Layer 11 of a small transformer language model trained on English Wikipedia (16 layers, counted from 0, width 64).
A neuron adds its activation times its output weights to the MLP's output. To switch it off is to set its activation to zero at one token and run the rest of the model.
A neuron's activation on a vector x is GELU(weights . x), where the dot is the dot product.

Input weights of the MLP neurons that the questions are about. A number n stands for n times 0.0033.
n2: 127 160 -20 119 77 14 -115 -7 -171 -3 -101 226 52 -171 -4 -58 17 -161 -48 -109 -99 30 46 -4 -69 -95 -80 -57 -46 -59 40 -31 21 198 -301 -91 140 22 -165 127 -3 -151 132 172 -27 138 236 94 -79 119 75 153 -84 137 34 -202 -76 -97 81 -24 -128 -223 150 -223
n9: -76 -42 -131 -121 -118 79 -43 249 44 -127 -30 9 231 -126 2 37 358 232 67 241 469 32 65 -32 -102 15 118 -71 47 104 -31 -122 -154 213 -20 -37 -12 -45 -8 194 65 26 28 39 40 102 -37 6 -86 -82 -125 -29 84 31 -196 131 74 -260 -140 219 153 -11 -126 -89
n18: 105 189 11 145 -30 77 -3 136 -129 9 121 45 -33 -165 -67 290 51 81 -25 -100 33 -56 -57 -112 -18 -62 44 -61 -113 99 -247 -155 70 -95 -2 -212 78 -114 -156 -1 377 -52 -5 103 -56 171 98 -5 98 -140 192 81 -8 -222 34 8 23 -42 -109 -5 -4 -119 169 177
n51: 213 -20 -81 -296 -94 -15 91 -52 193 -54 -100 -2 212 217 55 -94 -124 -104 -145 -59 5 -11 -182 133 35 -185 79 202 -2 85 -40 181 31 -119 8 106 -88 172 -372 44 48 22 -67 -15 173 -3 -130 110 36 -156 -53 -48 36 -157 317 34 -5 55 28 -81 97 235 -281 108
n70: 142 50 -74 117 -79 64 0 273 84 90 47 -151 0 -90 -79 -101 -24 78 -79 -54 -113 97 -151 180 -74 12 54 -52 280 66 -283 -96 61 140 -52 0 -32 -115 69 154 163 -183 47 48 -40 84 -84 83 84 12 -77 -55 -123 54 22 42 -101 -227 7 -112 -67 34 2 124
n116: -2 -144 -127 131 87 217 49 25 229 87 202 -121 56 26 -97 33 -160 -115 126 9 -167 -54 33 219 261 29 -333 23 -219 68 -37 -234 -153 52 -54 17 209 111 67 57 23 51 -34 -194 112 130 0 227 245 145 -35 18 117 138 121 -92 10 199 21 -83 -24 7 -68 -121
n117: -6 127 -2 -200 108 34 -128 -121 -108 -157 223 -139 3 164 120 100 -153 -39 107 44 121 -123 41 169 111 19 -202 -59 113 -2 86 -102 -39 14 -142 154 82 -245 -292 19 215 -260 14 70 -22 150 -109 -47 -51 -93 -66 -229 -74 -119 37 -7 70 -6 139 70 -227 -9 118 -59
n121: 67 48 -117 -26 -133 312 -101 131 -9 -49 167 -33 49 316 287 -50 -64 165 55 -70 -103 -123 -282 -246 294 -123 -10 -82 -29 77 173 310 77 -155 184 -243 70 123 -142 -218 -12 39 49 -175 31 114 43 -146 80 -49 -48 -142 117 217 -32 55 -109 93 103 -81 -63 28 -154 108
n167: 47 -118 32 -78 -28 -76 372 39 -153 143 50 43 172 -66 -162 -98 181 68 -39 -149 -94 176 -9 -269 -56 -48 -382 215 7 52 33 -70 -44 -156 202 -45 -16 -42 -14 -70 21 -35 -38 -53 53 -1 5 -22 -30 -207 27 -170 -40 70 239 -208 -443 -245 -91 54 -93 -84 111 150
n220: 104 177 139 105 -24 -118 89 -232 -41 162 -30 120 -36 127 142 -203 -178 -35 85 195 138 -4 -266 -152 225 236 35 224 347 58 105 52 54 163 199 191 -115 237 96 85 20 -124 216 -174 -156 -281 -52 -157 0 -277 133 -63 -63 -251 -170 -122 -93 14 -87 -128 120 -154 1 24
n254: -72 82 -9 -73 -214 14 -145 -228 -16 91 -12 -133 67 81 -32 21 27 -1 3 193 -62 96 46 189 48 -223 -134 -71 -183 -114 2 53 95 143 -9 -24 107 -71 74 -208 88 -127 31 54 -3 50 -36 166 80 58 -102 -91 176 -51 92 -167 -71 140 -36 -38 -47 75 -110 -123

Output weights of the MLP neurons that the questions are about. A number n stands for n times 0.0011.
n2: -133 -119 79 -79 -38 -34 52 48 86 -88 -23 -309 -125 234 -92 57 25 23 138 6 71 -121 28 -53 40 117 57 88 -27 40 -91 -36 167 -103 204 -8 -179 -129 252 -76 -62 15 -364 -221 33 -124 -263 -65 132 -116 -95 -61 -16 -205 -99 158 122 159 -5 -126 46 236 -81 372
n9: 193 52 157 -34 19 -13 -72 -122 -81 196 -32 212 -183 -30 -116 70 -183 -49 -91 44 -207 -20 -229 150 135 4 131 116 -41 37 -73 70 141 -63 -2 74 200 -8 -29 -150 32 -201 -253 -54 -31 -134 76 0 158 -227 -36 218 -32 56 136 16 24 188 -6 34 37 210 -1 252
n18: -32 -157 -57 -161 36 -188 -31 17 120 -69 -152 -144 64 167 107 -254 -102 -9 -72 133 -5 60 63 156 -165 161 -27 128 104 47 177 35 -53 118 63 139 -137 126 128 53 -276 -32 -1 -119 107 -51 45 30 -170 133 -289 -32 103 174 -139 -109 -49 18 134 152 -178 142 -140 -116
n51: -142 240 -88 127 108 -175 5 72 74 -42 -16 455 15 -21 129 -70 -300 -96 -14 96 -45 355 -38 32 -67 189 -137 -366 -19 -37 -42 -306 -204 -101 -110 -130 -77 88 -69 99 90 -2 -217 71 -19 147 271 -164 164 -43 -115 133 -86 283 -104 95 50 -217 -39 -46 82 -137 55 -132
n70: -53 122 42 -108 9 -50 -57 -59 8 -90 31 217 17 27 90 60 84 -105 99 100 95 -182 77 -96 34 107 -56 37 -358 -17 142 -51 -123 -88 102 -26 8 209 -127 0 -8 219 32 -161 -36 -162 36 61 -160 124 73 40 -141 75 224 -42 155 256 116 124 -29 -74 -32 95
n116: 111 -17 321 -288 113 -102 19 -18 31 -83 -5 -146 -161 -119 -54 115 53 -234 -51 -8 11 -23 -267 -78 -435 57 144 -89 -8 -162 45 -116 10 63 35 90 -223 46 62 -29 -34 202 -238 62 135 -23 72 -77 142 59 135 66 80 127 175 104 -55 49 31 -45 72 -21 -56 224
n117: 186 -162 -122 239 -176 -202 -74 108 32 78 6 134 138 -55 69 42 39 49 -226 121 -247 -15 -195 -5 -82 -79 -25 23 -48 -146 -109 23 2 118 47 -86 -6 45 174 -76 -137 215 -33 -181 -32 51 112 264 -115 -39 -95 371 -37 16 46 -50 -72 6 -69 -226 271 34 -92 400
n121: -121 42 -31 117 224 -100 73 -62 -70 -80 71 -76 -52 -56 73 -94 72 -280 166 -128 16 340 -63 -7 303 -311 -30 -345 29 177 92 123 -63 -283 -28 -104 -152 -280 136 -109 148 245 34 29 -225 125 67 22 215 -92 -166 125 87 -112 34 123 38 -46 94 -66 7 -255 -72 268
n167: -7 191 59 167 -72 -87 -250 -1 247 -199 -96 -102 -83 76 173 164 -85 -40 -102 71 40 -78 -68 55 -147 -50 77 -212 -35 40 -48 51 87 131 -116 -32 101 99 66 64 17 109 -309 -28 50 38 -220 -75 78 187 -68 153 -187 -43 148 44 320 226 48 145 19 -72 -53 33
n220: -188 107 82 -55 -94 215 120 279 125 -186 -248 162 43 -27 -73 -109 -35 -410 -91 -171 -111 -24 192 -297 437 96 175 -115 30 52 -127 -249 -160 306 57 140 -106 18 8 258 -326 138 -34 -120 -35 -168 73 186 34 -298 -173 -123 -165 75 -164 1 329 160 72 344 31 -91 -26 -88
n254: -36 241 -56 72 -76 29 -73 -1 -96 -34 -120 -39 -240 32 56 91 139 -147 -22 -54 255 63 118 83 92 52 -112 -91 -298 170 97 28 234 -160 19 -52 -128 -45 99 -37 203 303 -278 10 97 -61 97 -168 18 99 -56 40 68 10 151 88 -18 7 92 167 30 92 -49 -81

Each question names a token from some text and the token that comes next. It shows the vector x that enters the MLP there. A number n stands for n times 0.0088.

Then comes g, the gradient of the next token's log-probability with respect to the MLP's output, scaled to length 1. A neuron's effect is roughly proportional to its activation times (output weights . g). A number n stands for n times 0.001.

" Team", then "s"
x: 86 336 -48 -86 -25 -302 7 -135 -103 109 -160 132 -39 -136 -98 127 -104 -100 168 -73 -49 141 60 103 124 -164 15 23 -197 7 -17 74 -34 -67 135 -180 -21 -199 226 222 -117 -252 -240 174 55 176 -95 -40 135 -48 -277 24 -20 89 2 79 113 -17 -50 317 -30 -78 133 158
g: -78 101 -213 -10 -181 68 21 -99 136 -21 153 -7 -21 -69 -104 72 -36 -165 77 -106 103 155 -106 129 -62 20 55 -40 -141 -58 252 -166 -50 -37 9 -203 107 -124 233 -50 -135 -83 151 105 -355 -19 -51 -109 169 179 70 -154 123 -59 275 -113 22 142 181 -45 101 21 -24 63
Which neuron, switched off, lowers the next token's probability most? n254

".", then "9"
x: 142 246 -28 -110 100 -158 57 48 54 162 -102 113 -155 -168 -98 -71 -29 -165 15 -96 -268 215 254 -136 -331 -45 244 163 129 -28 81 141 108 127 -51 -6 -10 -57 6 194 -63 98 -79 48 -39 -56 -113 -244 245 75 -238 -133 -43 143 -137 65 36 -106 -12 225 -72 -228 93 87
g: 137 -30 111 53 23 338 -99 111 102 -178 -53 206 89 7 122 113 -20 1 -131 -103 74 -129 62 -133 109 27 -89 125 85 -85 105 -174 -53 -85 110 -98 -116 153 238 158 8 195 -48 -131 42 -287 -155 -15 -247 68 -14 -287 -63 9 118 -58 -142 -130 -14 0 -55 69 -42 97
Which two neurons, each switched off alone, lower its probability most, in order? n70, n2

"ya", then " |"
x: 59 82 100 199 46 7 147 -29 19 76 -185 66 -51 -148 -312 205 -110 -139 119 -240 -13 77 48 43 -282 -62 -62 110 -18 -21 50 -211 99 91 -96 -248 -81 -134 -4 195 -62 58 -259 270 27 -47 196 -142 -124 29 -170 48 -208 257 -100 249 126 -104 131 19 -40 -67 168 294
g: 52 -99 13 -145 43 -14 312 -119 109 45 -203 130 -14 -111 -101 -149 99 61 -42 -78 -29 120 214 -35 108 -276 -63 61 -190 49 87 -100 99 6 65 -45 41 -94 184 -23 133 180 65 36 195 -22 163 84 50 240 -140 10 -319 -25 -109 -78 -28 146 -253 -109 -85 12 -45 -69
Which neuron, switched off, lowers the next token's probability most? n70

" |", then "\n"
x: 27 347 60 -13 19 -162 -4 -92 -21 188 -137 20 -75 22 -148 59 17 47 117 73 -285 67 104 90 -135 -61 109 122 69 19 46 131 124 58 67 -92 -56 -248 130 -39 -250 39 -58 -80 88 -4 57 -60 128 108 -251 -122 -23 66 -363 109 136 -3 -38 185 -152 -189 68 77
g: -96 150 -28 272 146 53 30 -145 128 112 -188 -81 162 142 103 100 96 10 -103 -189 -121 78 -14 19 107 -33 -242 -280 25 -64 114 -44 97 -126 47 40 208 -19 71 8 -89 95 133 -106 91 15 163 145 -61 -94 44 -355 38 -134 64 -72 -100 24 -61 5 -225 97 -199 35
Which neuron, switched off, lowers the next token's probability most? n254

" contest", then "ant"
x: 152 477 -63 12 167 -162 -120 -300 170 33 -77 199 -22 -81 -122 -82 -35 27 73 6 67 71 17 -101 -139 -159 -6 7 -204 1 -53 -84 237 -84 33 -227 -117 -24 12 -68 -71 33 -165 255 -15 49 -111 -128 398 26 -197 59 -107 127 44 -75 97 162 -101 218 133 -93 75 -65
g: -115 -71 -32 79 2 78 -286 -13 -58 137 -10 142 117 -106 12 -6 -67 -74 98 -43 65 -10 -48 -132 -90 -94 -129 33 241 49 200 -6 276 -231 -57 19 -248 44 -141 -219 -3 30 113 -213 119 11 162 48 218 -148 191 37 12 26 52 26 -45 316 52 58 -31 -143 -178 -15
Which neuron, switched off, lowers the next token's probability most? n254

".", then " Go"
x: 260 143 -165 -88 346 -128 -109 16 117 146 1 123 -24 -238 -240 -55 28 -48 89 -60 -40 -6 -45 -98 -26 -25 130 284 -73 -37 -32 52 -104 55 127 78 -125 92 -25 216 -267 167 -135 64 22 -69 -57 -169 -68 -8 -168 39 -152 80 -56 18 116 68 -37 146 -121 -409 268 301
g: -146 84 -34 176 -35 172 29 36 72 14 -196 -193 -34 -65 116 30 -47 69 105 347 104 -219 -29 114 -112 195 11 -13 -30 -34 -76 -71 21 114 -113 -324 -98 181 120 -62 60 -226 -166 185 40 -29 140 -27 -145 22 -97 119 31 -86 -36 3 -6 -213 -109 259 65 -90 85 41
Which neuron, switched off, lowers the next token's probability most? n167

" Hi", then "ro"
x: -102 177 -64 0 97 -151 -120 -177 62 94 17 213 -51 -136 -172 0 -248 -116 319 -84 -219 86 -33 122 -43 -138 33 -74 -85 10 -75 64 -13 19 -148 -116 -146 51 181 65 -23 32 -192 178 219 33 117 -17 35 -13 -182 -210 -251 183 -170 152 156 123 161 140 45 -20 241 173
g: 15 -39 -68 48 1 -150 -97 -58 192 -127 358 99 91 -5 8 -93 51 -51 66 126 -3 29 12 -355 9 90 70 25 128 108 -212 -226 55 -198 -49 -118 -138 55 -52 54 83 -125 -18 79 148 185 -26 168 -43 -236 -288 46 65 74 105 12 -143 11 -138 142 -28 140 118 15
Which neuron, switched off, lowers the next token's probability most? n2

" Ho", then "kka"
x: 82 236 -42 -21 -38 22 -200 -74 17 225 17 190 -176 -50 27 -40 -243 -113 172 -93 -242 21 -9 65 -50 -140 62 -43 36 -35 -64 -95 16 -56 -24 -148 90 -218 299 4 -254 -74 -224 295 95 -29 202 -128 134 -104 -133 -117 -159 79 -99 148 206 117 152 -14 49 89 114 320
g: -133 46 150 243 236 213 139 -2 53 172 20 9 -135 -77 121 64 -132 26 73 226 52 -46 79 184 120 -278 81 -178 43 -102 7 -136 -26 -17 -90 136 26 64 66 -281 104 12 27 -44 45 43 -1 -47 -267 117 -17 -162 95 -192 -64 -63 72 -56 60 -238 -131 -99 -149 -63
Which neuron, switched off, raises the next token's probability most? n70

" Na", then "ri"
x: -68 182 -200 16 100 -45 -107 46 79 20 27 186 -41 -124 -188 119 -221 -39 207 -226 -137 -110 -12 0 31 95 35 7 -103 -10 173 -101 31 119 -97 -158 -147 -209 132 104 -22 50 -349 92 177 132 -133 -103 148 62 -103 -56 -232 150 -73 87 174 190 170 257 -56 -163 122 171
g: 69 -32 -35 89 -83 -222 84 -179 -112 19 195 165 -43 127 -45 -52 71 -33 -25 -114 -105 39 105 -185 102 141 23 -178 112 287 -166 -90 -29 -41 -99 122 56 -15 68 92 -24 -84 -21 -23 154 119 -45 229 -193 -240 -199 102 -8 76 10 36 65 110 -433 71 77 36 61 40
Which neuron, switched off, lowers the next token's probability most? n117

"i", then "chi"
x: -58 316 -162 53 143 -160 -83 -107 160 74 173 195 -6 -144 -157 223 -193 -48 77 -31 -189 -9 8 7 -220 -63 56 95 195 -116 -94 33 13 139 27 5 95 -213 -71 -10 -127 110 -379 178 153 -42 132 -85 0 147 -150 -126 -138 217 -75 207 95 -32 2 59 -95 -120 65 80
g: 10 -34 137 -54 -25 -30 105 -152 -49 -16 136 22 -142 -183 -287 -95 -200 -62 143 -117 -83 -132 -15 250 -103 92 109 -74 104 -79 -142 7 294 -66 184 62 -86 10 -42 155 88 166 66 0 -9 -36 3 78 -119 122 51 77 -190 25 22 352 31 -230 -140 191 -67 -29 79 -86
Which neuron, switched off, raises the next token's probability most? n117

" Ve", then "ga"
x: -45 155 -362 -56 59 104 -133 -76 198 53 -101 247 -118 -65 -118 195 -32 -61 39 -230 -109 158 -174 247 -63 93 39 -21 -128 -62 -55 -147 98 122 -135 -260 -191 -55 59 62 -64 134 -207 228 70 -87 182 5 190 -26 -25 124 -272 87 -108 141 49 109 203 65 -55 -147 101 221
g: -203 6 27 -81 -70 -80 -61 243 106 135 -114 92 -70 -154 84 -73 24 229 149 -153 -59 -191 204 54 32 -73 93 -173 23 27 75 -44 -98 127 -357 -43 -223 -56 8 -36 57 103 14 276 3 -54 94 -24 119 88 -8 0 -19 234 91 38 -54 -27 -130 -284 -18 179 -94 88
Which neuron, switched off, lowers the next token's probability most? n116

"tern", then "ally"
x: 46 266 -253 121 87 44 -88 -152 242 -9 -255 -76 4 -236 -227 -5 108 38 96 -154 -43 31 77 17 -113 -205 31 185 -15 61 97 284 -50 76 77 -148 -44 -110 15 -107 -4 151 -278 -22 75 136 135 -108 88 154 -362 -43 -61 -68 -12 256 9 315 -42 -78 173 -174 119 -3
g: -73 -102 61 49 -58 -133 73 -101 -367 -63 59 -104 -138 -110 98 -135 10 -82 243 157 72 -110 -137 95 195 -166 -100 43 -38 -100 20 93 -83 158 -9 56 187 -127 -72 -96 87 -52 42 -114 8 -7 -159 12 52 270 -104 184 211 120 52 106 -46 -203 20 -71 -55 145 273 65
Which neuron, switched off, raises the next token's probability most? n51

"1", then "4"
x: -15 239 -60 54 46 -55 -37 -98 121 131 104 33 42 -289 69 131 -136 -131 -61 -221 -153 216 98 -139 -234 -187 192 185 -129 -131 104 -85 210 92 -60 -108 49 -167 50 -45 75 97 -204 -23 78 -25 -119 -163 219 228 173 -125 -197 140 -145 239 67 96 -99 214 -33 -73 138 -36
g: -128 156 18 30 -41 69 -29 -50 -135 -12 35 -145 -141 -14 -17 -149 -102 3 178 -141 -15 103 290 42 -60 51 -156 6 74 -68 -66 31 -12 12 -185 62 -165 -27 89 -77 -236 20 121 -9 47 106 -58 185 54 -146 200 391 95 -210 -43 -41 -33 288 -72 -47 -69 -106 277 -26
Which neuron, switched off, raises the next token's probability most? n18

"L", then "ive"
x: 138 273 -116 -222 124 -95 -236 47 66 -6 -33 310 -72 -36 -19 -26 -84 -54 114 -91 -184 126 49 -99 98 -73 -6 103 30 -24 -35 -115 85 -29 131 -46 -141 -433 -193 77 -100 103 -158 106 229 -73 20 -228 191 -51 -220 95 -229 74 -54 109 282 181 121 29 -54 73 31 260
g: -99 39 12 -115 297 2 -23 -106 -163 -63 -50 164 139 85 -118 217 79 117 24 139 99 52 85 -81 -2 139 -165 -8 -40 -54 49 -23 53 -114 -103 -153 -143 51 -105 -204 -217 98 -129 344 101 202 30 230 -72 -145 -65 166 -5 53 68 63 -36 -200 26 -187 53 -152 -23 -113
Which neuron, switched off, lowers the next token's probability most? n51

"vo", then "a"
x: 23 212 -57 -31 250 -29 -63 22 165 313 -98 115 -90 -43 -131 -117 -269 -5 179 -232 139 -60 28 -81 -397 -88 -72 30 -77 91 244 -305 -46 121 -17 -214 -16 -63 -16 184 -90 162 -284 -20 233 -28 21 -31 19 73 -92 5 -58 190 -13 215 6 80 -28 138 19 -173 -60 145
g: 147 -28 -190 -95 -114 11 -132 4 -27 -66 56 -217 65 -128 66 -210 75 108 -134 -57 -106 201 -63 -57 -136 96 -155 202 -25 -6 -94 -4 7 52 -174 82 35 3 -81 116 122 -24 -105 52 -107 75 -1 -3 407 94 -51 -198 -160 -70 197 99 166 152 256 47 -191 125 61 28
Which neuron, switched off, lowers the next token's probability most? n116

".", then " She"
x: -67 347 112 22 53 -56 35 -196 115 129 -76 190 7 -21 12 -141 -1 -74 136 -127 -157 66 -49 -6 -20 -8 107 -54 -70 -94 110 -120 -9 -47 75 142 17 -56 -98 -17 19 59 -285 45 130 10 -198 -50 160 23 -211 -53 -74 85 -332 -13 -11 102 88 220 33 -10 104 234
g: 52 -171 -127 -99 -247 -59 246 174 203 -190 199 239 35 -132 -187 39 -18 -127 196 174 148 -115 -113 115 9 99 92 -36 79 44 57 -119 104 -105 -36 236 -16 119 -7 -168 70 -22 25 29 -57 -181 14 -352 -49 -8 -91 107 -57 -58 44 -110 39 -16 113 78 -32 58 -38 -94
Which neuron, switched off, lowers the next token's probability most? n220